Layer 4 of a small transformer language model trained on English Wikipedia (10 layers, counted from 0, width 128). Numbers have three digits each and are written without spaces.
A neuron's activation on a vector x is SiLU(gate . x) times (in . x), where the dot is the dot product.

Input weights of the MLP neurons that the questions are about. A number n stands for (n - 500) times 0.00093.
n3 gate: 531643405250345589549482661853377157606163591548728585344222405463462461448545483370496466544597500617536552572426607470469551588461444297500254456240456422664732683587754407594514478338601449513240439575149652547458448702496457443632569571426469291456319585567893402879460670379496338594398629487296388663266320522745164710397540361385390397408650504336583413587297414581343430549440
n6 gate: 761535572533400535383454735458557458459596649716433681507469587407921446462277273485585470404427401587559624653493441545337332577679371454639392270470438416581633651508688578535464333657554618179681588454636454620137655331531593450400526477329488274333526623565727403373429500621545508613698484612356469504539523481587427504602338476560149347589591465399557584538643485545519347543536
n13 gate: 377481493287504658674234492489542519364443240333515415288473381585706368332508320662512574606287530549380493518300574727569411500613489569736671394751400647569515455545583680488512431712470511527508632557531372270551601618485751599641411397729635446561467364750522555500391620324706208512412338622473492548492291624649421643358481434589624492592312641458523697534414352422481610465528
n24 gate: 591573584350467576478271383673486364303514528615584244222493504370556532461500694383905476625328578535321335597483394489464594627426341525683324543606475475453400732489479327187541449518310548406518447460554472413480489593673608418482381680518482402616345434681532396518463708500472632453618507483471504433608425412751657551493514401423567518597517504511507561696553371381674311536349
n28 gate: 405574199508650361747359474628339513751462449329743552379548249437657687508530380390676454368334576391248542649388357458375641349631449188679543700441534378655701591576517367487429409356573525496483547624496538512135504538337579376235337693441595427663369665644802636483614405630345356522343266716517678471410466483599669939492624352649488496683545299543648564703613571546318589478509
n47 gate: 504408427328763526561319364582345522355479342440535570429162369420421599318500204585543412466586517551465504492099513761574517488568262474755496590602565585800380662708388517285540404539781355374448354660116650668652411371734600414383428548432592469526322504522674492539460680262470401443291373542544377736591603776658581597458552575395552469689525405478689311414394508555103436317260
n48 gate: 561549378458533627442613545549379553356383632205467665537558484545336303405607387696651449544407464552336599747508463579516708712560508569621415472357321536390419713412528415763542692564504601342439468395349608402519679665131704617338539569540545631402272488592520683395624693376663677717500578394369656409634334325749348224520411715390233644217400532577500576496552500646628512668347
n71 gate: 319508447518369549367541557496868507345675411485462469459588185514471652658538478729293453410399429496576617572567420566440554575533467365339556433298120452481471433548385767477709406429500622481571768418749448420557500731440467690699708342684504387545493598616515514534458530559618467326286587562402428493707563717500663462412373397540462477449369724383530296648507533325374652526575
n77 gate: 519558457453735604473504435599579349580432448663500604472577711342350414448657222500622522553424395712450452379443311378458786818422414538266451534377519298561551539634451580331574137470614540390561620295282635412464277368481548538485633694340496244439471372532715613557403558582656696366493650673496573618420621526554504412459295589647426577354554542428391395740515404493665500649667
n79 gate: 594463574432288602445504511648464353396393308486496581238438475463389411578372417436261507335306539726299528427588537648318646569539344370597410700521529642620414442355332569463459529572525345331388539471605237423644475479428531331316542366372456424326510750687592472334574599507701457602490278496525478388496590539587397708465590320493584676406650486551636561546391503230585736489436
n89 gate: 368166546394253712530448466474638429428437633593352546425359328483753403210568453710553485504149396463542493373468614694322460486644563433395526619449605437477611586415485489295450647552725658305410522459572511453454651437676547459504526658570364511361475648550445507339714819389592597686464253518300599405470560533587470549376466748453479508426496571496377426708386398205511537625606
n121 gate: 350568648611403576604523512425831355477527519406376620393552120529515134662412223403334446610367527535456584656423404722441584444659241453394480387481394461563447477728617500496553298644465654740386492457643562557571400664366253457755546508627603337382515504741515515394664397446446562230341766424409173408496598446529628512416622456576558436545351429492593523558611603259453516607570
n137 gate: 519590517416351448560621444330225345436427639681444658359492301640411632518605414194589529625463489409470777400413455320362618366602533237404470628598522449448528509544305500541553399382592309589544463570627591629412351518411504397500475500347545086496489575621717472393451579762395706579439526529429560341385463318595555613457493470658394583712679566489555603606721565457244603612372
n141 gate: 603703516442518627490530328473480571438423510635789628395614473494585456324411326584520553510689214553510593523494621417363523571477269687510432705543415420657360581447342551555475415409541468480612594473339507338461433564300477476626599544427599589507458372511540536551309411597696480572418514447544517589524361400593345362251449687460355431454420757265581503366623358503724584301375
n147 gate: 460349674414328533552366618471522547552334332514596685398766585587591378528448465672631546641308493528482790679582552436456647500493285736572554424518580546463535509479540540518706745550467451464583702678412339260497486334431493561478390540579731313485653475753685486446600643389628421471458434454537552546522381443575360581553624467613561507417132598599532403396454278359633712617450
n161 gate: 431678496442606369740511376672439432328538334504531318445620474606452474351709331601381296265515477466442329389379620526408703518346496607462504576205339301722489694684704309546551481474576606386481360511262259715525620530485507595382500565537508215538394765558358650500663743463433326485386419685458434389523386459608489527403389628422648519683500599768625390383642445359413534554504
n189 gate: 649610496451513575667681364405496548342651440314434527401319203331462388470557261329430432712370427509438449408516513216465517504727479335591171646279522436478849600628466504592612583608392396583374410769491586681549244422344500612769576400312263535225280479573364508496496667372504513079299570681465319399313435611662165751606669283479407650645533526762565435504551475517397698456368
n203 gate: 358586568464678646408472309469615522473609525378468417506424500604352500399700437417525436750647385537471460603538564625291455548494515591428591606577447420566539431639335390427439427519625461444528407340551379640619417684594482603534558566555627348591419449511644675428340484367586360624533627515544296509607453398464497319589607363567419261467461594446481522726604512485673602282369
n212 gate: 594547389484378603294264449534395424484546696420423466442659479973427504347684239554547512647639165521457496623393603455479590770450329475458479408571292558598585586417366343628325760194551601572386337686713404406444512521640574395458875487508573530334641496699670402458560363371703634590520556504470530529288251579640341590459437513242233676425376605508257542441620328529458533654770
n222 gate: 615679442200773366558627513408557403682369587188437581428455552643305461491295407630416551518649413729607581619401460534589360437639231575531544587383372413721626567457456487223377473360680559645548535592331543389450401583526790706337479549652487447557214504489491483720527549496470426295211531799433558316319210591697143576633416401385643370606450509841452478178823765581556544775412
n234 gate: 372367336285541345597400637443621592613409608578084464258416491492437426479531521457425381565678574397531645601545212628271538575629431408300687565749553242636617489564036535438716478366618638469792543583593470708508337934579559317434802456418323557561492395650547761426598403504573543632454606708355429564347565470725422358449378438564383620432268435618552422561304462500522604557046
n245 gate: 875615700472345636564438475684500425400525422654699692401343390512480591451530609529357353479617342430169553532214797533593488524496261400654245629467475554702612436607641361178651315712609324236442409722462529659567549463316468413584541387418618200550332621686705613638334517479504637716351466407614317496538387369559372585647241440695407360679405654622525521351578512691607608483597
n275 gate: 367420451288446340633552558623530469829535561281745549257268410293411543461593517306332453483579261663451329551348389538425665763651500504386312291534566094500458452625770650504446363169553554658342661425221591683616474374522419583443551693496270363654550686603582437548446487578384361544390611483566424632438391565671300451504298567402325447578027395782231483539440568602375678487661
n305 gate: 329537493441714575493551451725665448408254299651612726503661547572550529322642436551285532397408350457365457825517751507522554472365362567338404647406444515522422588562533589500454612522393486441415225474504504328479496665456632551326622489482593440737398425565460817592572646235598540358189504399578278622456408580509350575489330462435620523535385400467592452314507690558515500381744
n316 gate: 682550589266416637495383285590665293266469491554614674193422566921600567447441461607486526608168687518290693561361404403450779324549394333590743527513202309477616565597701428395709500312603478721343737523432464137598491401225491599514395473597464550066315448628500457541215692571504656741474587474554651403387374513777393468667374302421483486599376410491491598402368666320460522614694
n3 in: 573608671457488538354459435504639583434598414598504465486446544426493278426569467190466780598594410504619456456472231348523229287556325485602432583247492354557631429422421405711653611639602496485610545724657504633619455474394368643553696515217515596424431621529407380405554565630426519197511393356649592614538458485572425488622360214434532831674543432782421406613582401618485462745337
n6 in: 662574785585462344551606466567407487471540431547774425448544618457516540546574423510248377384780235418432516555669473467295345510678602457557560556490604385644704355497550503717490517536657465346667424517483540542731592566714416410610529600234433648386478616492448584406381446408448513541529541636463303487590440415420444527630403425558351290559601417564464493626572494425589450439549
n13 in: 341540577581693363470497450543500392412484640523507467473413468661462608477350449659503663631592585613557513443500503740497487519675681520680749500523365717556377352655493718543537533637359459510756624493394390548622545614398630464806385536371766573454547386605535386493530617429558546613335340548377553321559372519437438547564635721465534497500506556513608601328432583446584474543541
n24 in: 572312473412316616290415413397571543411613486468384522607359657292507670535399411655604497564305422360410712645520500392496593300560335596550372500469335612575486657440617507442537453659422388703667401600741528403307654535393424578468358518630716489532279531497360521504464428784556323302676540327777536653525496595494405616483475365452460493493385678658521359574556663334546514381373
n28 in: 646379556440546605387570508582389548514614555381346663443523689507342382569602532665358326596541305372383471295507681580489259528672646597559556408394247537489511569631537425428343609548734351548478769463346566475736566463370604711470352429617477493459397453301558529675614364354693471515500474312350292724422463449562511549692303663421538451229743552313426482460515500608621327762481
n47 in: 283558582482430481542613481421447636329500534598477384583585678416463387418742617709500618323330583674458577474323350382454390262425239432409542511351519571420728574641346439531395462669647355492859545277447582463504738331447540391538681568385561412538514394478385606352728370474504650588723496717569412290428240496459545827496504608460504362441414304496432226425526357415564496538635
n48 in: 715237453658480319579446602345719515504365561442484366715476413475414450663759519607769594639419431348602560519518224825480571537515622566628535623207519370473352628500554434590544367446597607523423565419543443775437504677566639701275636648656441590488541721497401437628441626523405573429624174202453532455376570420384400378277768528538576579670537334453538500584386572349538485426325
n71 in: 525468589424579351436340429469507678571347507423550472462376558448571507449504598379528412497612607647649456443707649694539257653669483647371434222582542362380580485517663507511406595340685587332346576486507631670527387368682629646535524577792277468514624419553288352608504496259322462578436500215623464459605695658515469564452374425473516603391533437500309455600377368639390528514372
n77 in: 621464457296569539572307614542489489469539486458378281279629659431357430375600476330450359518458556244439328718563593483511480547410437736680588472548482590603422509614468319511533415581352406616504514489785441682661497658458483584701613507566675286624362657515579466553748532323548633518681711411365522600387303535646647389634447601497431471257293651518367552486507411449573462486419
n79 in: 278451523562464636308548476448585466401452497627420444494738614525503657514497639598386470668390561574601597404497619413278646566629419397431414599672334663424503518466394497559635497408603579497421473528490480607418605599466267401579500459405743365662477553512409460359518399561470408371158615380510360537479507470506432528389207367487570675522585442486435558480513163420541899333641
n89 in: 538542458487521423433579458601466628540345226472226458509511469404453734639391359623657557431351569333451311329471278429427480470469490386600483531241437514566510494613627308454296486576600543417483534753500575665457449452455255327646503350394581392566480580427806527646366331558742517630540619443535676679392631449535699384527503606587516447482441503476541699634310490355603538588576
n121 in: 682619362544245432554487683523407417423387381593622473421524507534632480703527594447272487540470487408585542413390507624510487398431431289637570639579503526557497474388381513591438359314567356758507430413655384425446648527273322310594370289625490456426554719469546571650527365701480666493529524539338531487306317543475583653523480220455649517469522387339662470616637617594427507507447
n137 in: 703319435394333574205378460639408592602421513319450638659483607576573516374262449679533584609447402503497687717537376539587382412366510530460606457558600676437516517581562417463381463431530544358408618371517366484478289490229641556454423477493660687663361462433487433612598590581409595323500507413487621513331503399558637638490540406336469517366547599367451484546626632642631683670545
n141 in: 484624746622323552444580608432359484426631637397572704523418383395556820478507441475253736516487487595588456478470448355493519583580401455403355526389442567409639407424465536546517354535523333445597455700360529456555557458442650548665475484538412425458448762530392506545592477519586439497516644616510661409668420398465497552569461404556449415588592365730641753612475497651395250451514
n147 in: 365478612613608511493554584457737392382518425348405625589393507617664489748555399518522430594687651447335504507486618422748434479611407569623435730262573493544344466425507623408478405651395500377457453572598636750397560669580556442504609500649372350311396524473542646345707335333472496562699478391274379422772587411428489452645590618570352662591339320620808730604525532549400450631424
n161 in: 737340493414297504571633621493776377581458642419514529516511366422517528373425466569429637321395483579322500418694568524826459463535379300563823242641567344574554613600434482653409574549282487641475416595535500558517196559482616444475534444631298553624544622447631449426586464497517517599463418678479421452599577597418674521634535532449435311247593388426354291517483340456590691429408
n189 in: 159392379435524535488530515249587485500651421504539349586631504655339575493473460481489670799893451448596474320607461648385434641376590640292420387664283421695442474354334717431539366387508471610508210530420309426507593692515445462534722268388450542523623584554533580504426554500463594416386477588332662592668318463418451492311310392522468481437378705626402319646559511282541530592213
n203 in: 562467448542564512452439476647582588345567512570473551561425534598514567546488526196639440687629354627622426676668512491485429500401578524529556675514479439660483500538386385473630364459529525382594483670485340471388442629588469535579600344575562375509334514404497525415503491535506474649469628406527449560585512587434421327655518359577418363540450609506296442369601449634535733292386
n212 in: 461695608414392486181441341559646315403573572392666397373518456587490379466634581545577568632427528565553354665418149347584311490376576587563357441452381369433303521593538605472594504673580693514612445500528452619566610538444497514507466346308507468647430412512507272476550613576521334278460419653472429582475486531512497532360570276334348344609758524430590424424507246259631362496485
n222 in: 493374630453434604313680471326349659544359549528726529381608452438486388434658438371496483468454426531676610462380637265589572433633549454539737669580493346721493419476398457730496750363504537316443454624589416713510368384617418486652424440368353600617564267580535456525486529312594254443438643669511338407283334441541468486355429395338355529474584560404482324437382263552483637318556
n234 in: 377482660536381563486403761423548417644545514622440550386412347432550631500447608483556385531656441363454463544536804398588396460713455500476166434527591582437497473394462455468256521348350374260702324622293435554447599285462480434395510629675373658685390493497585594399440496493462441482443634483423189381584427531500393603578657532507610263609484594612624666445452422561613462412190
n245 in: 507473599381304582435625569486524470412366226169438552432555474513647517493455542510507592409358366613342589438522555550729421358537413615514456500606575340459656540510672425390343551524510552527382608669743597589365357446327405733425559646670349415459461595452530588642524603473470480483464593434579441388731446443542490428295364358451541435341375415895584611322533398625426500568429
n275 in: 399477543504329360473672664396576769515515489653609574374449444479671515670523459307222418492557778459933552745605539298364459430610345354707554759394311322361548376322508508862480539523604401523412595385531238564555613584515511420473500670602434500624573504435617481427516336500541626656455558541457488421438741644526424605500423371463496527392704346527614378553624612350158599593387
n305 in: 436456484541503592575463384184560419526680650305633473558319309444425410361476364261260431329547647474466631467358346697469370555633470419524584473606412556361436400649470429364483514600678458702497467375582580464430599607689428527490356405586605568395616409446444649530435469546368390752523514556622517441574597735475337288582513579503497302556497527500764396530434667428374450415500
n316 in: 663492613586434553554669469387388372551788548541378604370362430374813560533473544485587342357489507448370518525557427445808482633678504647417451519422557645383457474563552352321426405575455360300662664481329612419511359264496671545557342591752279546352496445427397413568438637541482156443638305434686335423568714678534478320621753458566465557496289289292571336452500599603463317553476

Each question shows a token from some text and the vector x that enters the MLP there. A number n stands for (n - 500) times 0.011.

" as": 672528448449607596556503506563433460645445565488411491598628613521420460391523566534418507507508500521570476428486447542467579488429430474556528502486304536559459500570469409484511564426539483410518694649573356420460417538600483496492380519563689664566452509207462473452534452439416467488630432460532585555483574471397511551411456445421548396407593478497416634481524496489462498576581
Which neuron lights up most? n234

"66": 614430543629423433505523414417493435301419519463478440497448655373571584509396576545488437492609501515466490327473448477606517550481566631517501417495545483576414494461590534367475546499392537564577519526526467423482717568574519551442576466442530709446475477288515432487452531552452424576516584427281482477518476433351533536509442521418358487504504476557635474490521511538462419461472
Which two neurons fire most, strongest first? n6, n275

"al": 554346567588333557457351557417414496441642519587474540608334359521447451502484675569470513487357614474604538570624532616343485363497555549482471422403491606480513497478453614375538406635525519616425531306483408447441502541515305581661546468474805406544578531504467459437527290440427471525328463408534614606369479366312386516523520659524574645581461454549479468578393488460492559521633
Which neuron lights up most? n121

"ion": 548389508693451467371439513535468393457446497470515408722547460507397519557465583467518645560432506528406507444486498449579406317371429676546542387531479677425408507460491516538429492623493535542525411399520551493485481486494499486439535500428662457598525518406468403467482376554481551348516462477557451434536461502172590531573529509534448563449579522444505533475540536389520549458674
Which neuron fires most, and how strongly? n71, at about 0.4

"ant": 603469462442373536214593661581466467479408516584442556598500530515539552448528453456598604583519548415709492382645363543624603505367583856513478476469571570501353496439526501497626546598531499652544357364461334589437536491486484606488578627621504481647552619425419353567660561418399489510321425631427505459548587418361398372473502483398538533661408467486509461465390562518500509639415
The three highest activations, in order: n48, n6, n47

" ret": 631509465460396460335492565427275492541345582370503598507459492522511531496662356493520578530432531323604526472511527395415487525549630485472607399460553477574450489507553410413368434444517538565323536467313470598573443541382424453467390502509727449659440469324489244464603446571586605635477504520592436433519602464447547433338514656457410476579574480543494616516428612528452405462504
Which neuron lights up most? n137

"ap": 533600564637568469457742551496366442536547521549511425539607614481536469443378571515483444529518635427529415472473495570622417497443474562557528549554448699522340479424479541694683516513600450572478505484424582521533535556455487487494531491417480676654665585456532449537548568449557581538549557483494454508655585504241528472723432604491531647452517498516534474451461578515601603540679
Which two neurons fire most, strongest first? n245, n24

" north": 519495458519510470526498429386394595594399344368550490646618556508572548570528378493434531537434497616683570488477380391518559322416647412644410461491625534483662495458557462539396515408594539650419393486404464523499560461521463521438505491556579364443460445297389470389549440522555518512575554507405522385432420532296676459524381555460455392627694551509578390478463461457525534461506
Which neuron fires most, and how strongly? n316, at about 0.87

"reat": 560751395412425526594387403433549608542508371436525523628387521566593472521571520633585566357576431540536585545533729369525526474508571417614494528512478605392452495424520435427487408598520461517582686546658409402503594515727345588574453579501448449368479496352358464481488578498477488572531505470436525359540390524447497460533393648481427355518662573538545626370450481543577442538580
Which neuron fires most, and how strongly? n245, at about 1.3

"is": 444617506483492449442355508476580392538537552489502521548446625532579390529559535563509508554514353494512587374505558648605614372444708578432613459561447543394341493517496367470678545541404556737571492485702339399515418478498468646537460386548550279376521449491539332486668464463435392480660540201534461607554529561427463417609664422497670615515403377528426463305462557532523421564634
The three highest activations, in order: n316, n147, n121

"ation": 598498500531350520540467495581566536345431496378460379663546682538412444574409636558313762473379585591535529470474395460566505356363535680484527463433333506570462514484597452575402585482549570585485298329613540518422546404434431565537538437390577398588502494399454499482638459474401519515616468552590467476522466556392415490521449437436552592381617535338555416437584507418485503521747
Which neuron lights up most? n212

"-": 347590424584507561501610500525425316339389469469513481438448548478464550601516441490380457592512448492419281472721520532464494397505485848471551529565458578482603495450453457608441546614464567501454338536536429486545412512445441468690330454474497455308459496381446394528531518443474437483665547411544590503529548545287470496527503501623391539406563455563462552424579570518303513447406
The three highest activations, in order: n189, n203, n47

"s": 503515457532621445512540375546524468607490458387439501705633556513414390495518601554485675400497422435404421410498475427540449550519516560597516471476561535575514506492552492463503418502515582554450483504559399694491531450517445523513525440488585436500550460307491529589549476422460488498481463540439492644441513526179587512375504581487503498498517550502351578412502509439652430577643
The three highest activations, in order: n275, n77, n141

"ing": 426581384575445528493496499526484532526449493520522670742511610542447493476494695592373568456550498637594646573554422491463433494479543430429556524417292453490570508486497578505460584555515553498416373501478479556439541481514414562436459445349601428377492476378515484353421325511452527532402529481404483497457602448233473537495577397451504479552669566480519572403473519450551575483541
Which two neurons fire most, strongest first? n77, n316

" G": 497501570524493411484485487610559490273537491476411405449502501486597574501463457583446540479528353584545515370546568475593540439504427477497495576487464649475456475475610442540474504393417512497487595527549480532668459564501518539465525485544650536521535457306554524417429463514596463674563442419573510484536458494180475507435627609449490481551399528428465534411530569452426510458509
Which neuron lights up most? n13

" from": 502651520449665502540520540414476524640581535565411578643571492524452483491521429447466455603563527465489559599557424500607657531483519473403520487408504496522544503487515402507482474500571380502530546520415489381553468549509506506556546418513637460482423514199421581462551496522533510514587505494372580476520453448318504510503601560440496473522691621499473399507491510513521514509462
Which two neurons fire most, strongest first? n203, n245

" Har": 539483590575562439403514339536465573630474380355544356559498419490569485475589473509435455456550552438526390526507451487531444448610695582532429519490566518528568471518458546473490612561540540542452394462608585608539483482456506379524483506409665550398567459402407659344593490544606355581438506589625481432465404466216487545413505629486564478570497464508611409550467569583462493443605
Which neuron lights up most? n305

"O": 428479555576533564435403552516548493536590479519468536494512445477594498630525507512427560549406501588579503457560525506483292544397579590397491544600412555525477490623465662402500637541529534466588647481551336522489489428595461487657422376447500355599518439376352515543547504515523527620390416546555506460619492535214578508609529612747524514390513581484396542492717458556579510513488
The three highest activations, in order: n203, n71, n13

" the": 519466474507473437528419468592458568465559466436466532442526420518554448458517457521505451500508490461573540524545556498439524446576455523483566602494554544447528498475525442482522547449532455483590566477440570545533488511497579584506582501504595465418448547152600505469525517522489503448425395496428515440468515503350481417557501441457461537578826506510517463534494424476516478542578
Which two neurons fire most, strongest first? n28, n137

" hel": 586514519449377455347468540423445638558580530395562522456307433465479437420513531464454531478550450397455619520445536542630403336504535638436472382605470534612460495481388569635440565350434524542558512479638652624521413452546387331518466547425709452687473480376815415549635612552490507518628700528690334379573525489371621524507598733381611486564590493578490479382477503522455530463649
Which neuron lights up most? n137

" art": 531413481464457544585497448558414507288579556414506292610427526520385486480623524644572392516608400562427408304527549418657356473437615481477448553564392570660440495490494498410446559567466598489470521469510584727464595426619365551631378449613579571467475505322335473364554613426483489447561487509676530446507545459303576534458447719507546443547425652496507486363490453417419504517519
Which neuron lights up most? n47

"ed": 371576496562458630488565434467500475525339568492675557688374548494445489516476549444404524525737497479603627510553616423517549684417540791388484540440566385268435503560504417649408474597521473544543281348483633340498472427595503514443469490371540444463471501385319514453479451546651490486453535490451401503532443425296352454491673476516583558473578568521525513363519528449552472465592
The three highest activations, in order: n305, n141, n89

" of": 524643481464598515357481576330427519434564506657364595587505708522437467405568462386444435509659504570497438413476384539629414506453494493638533570449431444716566501475486328641453400439649418396566443571430489489549518433512535449546559446323501418465483463265390347544487495519421543512499447541389439421475462444376518473420455614452484573489696486441515477450421568493537444460453
Which two neurons fire most, strongest first? n47, n6

"ces": 569570422607461511412609458623385489625521569345434592717515454562406427601432590513548570431471539422436546576596511456586394334538472356405558582457431594532493507524402456614411394400495573572412455414617481716457562561365490529406509484407480545503475473322447601431576479562433465570561409550482484553385475558378522505465600687499574502563523565501467535468576562487573469548650
Which neuron lights up most? n28

"ath": 446434488650503466346735411424489377469444431276479568685530395524486481569633545595455582486581622429354402333502434578476509504570649467574438583510473603590467495448501477544477607424451559564441460614532552627464493470376330493430550472554291582449626567399514533423601558577576362558502492476459473453550501457289420447584411630532521494424464369532508438576503478476520527522472
Which neuron lights up most? n48

"ay": 414417479630575457302670575465456466593499516499581519712629414473590410500435352510540578537499642621446450419404470551618298384408519451566561493414439449470442491423475473626495568560522509614519612452500543486438297446416491521442459453471377645567556495417555430619474458520620532580483466419636482498548466541235485443618563365470525529492518309480496388603517536535507537487655
Which neuron fires most, and how strongly? n77, at about 0.81

"37": 661480540628440468501522428462430409354477581561466420552461625360544554506502550619495602496612569484509577423511486475533486503509544507476533397432516491564489494486569509425519469513565578513524567587532481500507688600521528562467562435405520694420454453269516318537439538504424427634656574524414535572472475436383432497499483479434429422472520488522576470489491477551514396540500
Which neuron lights up most? n6

"D": 485457598532459440543552442521400465527452536525494462469547561512363508602402631494500512599549344494578422480462543358635748493492564437402500604407318589481506478456585585539550512484544529573590589496420524603606520540467458538444583546577473442439507509268544538480524480531547476505408443498532525536461477518209497494465628544407482467485395596485525511566512495546507460529542
Which neuron lights up most? n305

")": 535479411545509580554474384541556508509440576366555421656481509432436574549614460542667495531519557497492387282556555419470498428489543418494474562517473478461385506563554537429414488490576548607385454659545335554514559545450481611393515352445604414557479590344428444616530337482446485491452519575416632530482429508187513518541509521490508583454613530442390419513600538473446479530505
The three highest activations, in order: n28, n316, n161

"m": 554603577573400564522339460501527375643533530553451415503502571458368464430521582443526328487411592395393532550627349515482525399388419640730520633464454359607573499589601458502437410625457538454554530444348484580495571425406405384562431574349430393580502553412381503548640533454585573518416538367392528476514476413302567495510375669720560516537559488568542407523483337380638486580603
Which neuron lights up most? n77

"rib": 572443493476280413460369408509388406655570672455576378525471475515519472470559484433577588746511680192576494528523433464475387365426527624598591487605363494482486491385382508469452512566285459516596567409618305406488469627430492374450452443362625321500487614446374379328584583521464622618735587572396532433501441335401544473485544521553466535451559591531510526380497407458532606544445
The three highest activations, in order: n137, n24, n212

"i": 576663505575421648429522429486464495627593380502524501512500746527353518484589542460542419569519486557526581633652300486422534431321537700419543568551580575511394488428458393448473495514453631591551541452625464597558532413565408527614475481470483548421532454442702369746367504412482504516599550351431680557405596584268489384444363351567483614357482598506481448556530514521526475419498
Which two neurons fire most, strongest first? n77, n203

"ad": 301582526600582498528552409429430513436457479546627552603453492506389478590477510536477504609547617613561518269562540460666541509410504558541507506507495361677472487452452622574492622435517529651518540465443471528414496509423434527555578321471447610399683477490489298481487524438388504531501497413519569379517517460260318504666655482409622606583479403461493341339478380517506522490635
The three highest activations, in order: n189, n77, n137

"ud": 612703530473459528338586468631356446579510541406565508484459499511514511586328599371671405474580627404649574407640460379823419561501558585516521474548567565522475477501457494613445438551413452568510549582360463574551429598635565431412492459263331509553496515461470429412511538583583464515479634566407593456446426444411488484634690517540624551650531496520541543247451318580567415522476
Which neuron lights up most? n222

"ail": 476373478504510508386479600307645462490375434447404554653486503529624504484384459575483619704604564583536508386623461459705391579443591541392465430484485646279432497433448526505523720539382580590540512407615345515418484600440500619531472465518456476467555575386375368453595602557489506600540435508582526390597510482391397370597535267426645490439478504540472452395418535431552503538289
Which neuron lights up most? n147

" District": 486491477557576451430553464437498507503424435379469418671588511458540428445563553458521562529386552463489520542343499389474599296463430412608439589573492611557469501496389553508629514486540519594475440457412388670514496424402477550515494461403431525605482478288395564430623444529464522480604513615505421390504415520212558549501490612568553511592546401485591348481552446474558522455627
Which neuron lights up most? n71

"ar": 305420553659570421490342412551507567534398571514523361645593450492531553520404475491414571449495674629493480402516599606412531429471502591396452472607574553623387491438419521503612514430591559424579366477515366405420437469450370447480617519524435556580683499459434404441560438450472519603420512456395495437526415522200504419483524664482540634459488438466572479471523467528542540527499
The three highest activations, in order: n28, n24, n77

"na": 378512440564431421475456620522522688461376696467520526517640543486334515584558609410526459546482538568637527420747331402534501496492465466423521529572635330579473489436485381567571472401433580706459423360591387456503372593548396507562541591402349650537589396424385517502488392423310634411563597457534518473542563617307498463412390532490461587546491464514464380525551598609480471574454
Which neuron fires most, and how strongly? n275, at about 1.9

",": 498584479507499444479597504492486401567544514533630559590456473467533540592523440504489623490503492472590421485508408467637507418523490422528487549447329484570531507500641513542398563506432466492318598650532507411512555443495534473426497548507599367619468508212468421539518524587398480540477496546497448637531406456320517520470372385411557628503615519295452436514496504502480416488537
Which two neurons fire most, strongest first? n3, n28

"ound": 573459546451308521635609562361506601509571459442483568608305473517573489603485664555343460490577536759532599491399589464650424385494500689627519537489370492458445502432504464338361490596570542512686481581604464560487660347592431575522547559635559511578458576398430492579509519569500454591291566467605475478609529341373428408536321580508642552423446664628492524237466569434565533500501
Which neuron lights up most? n245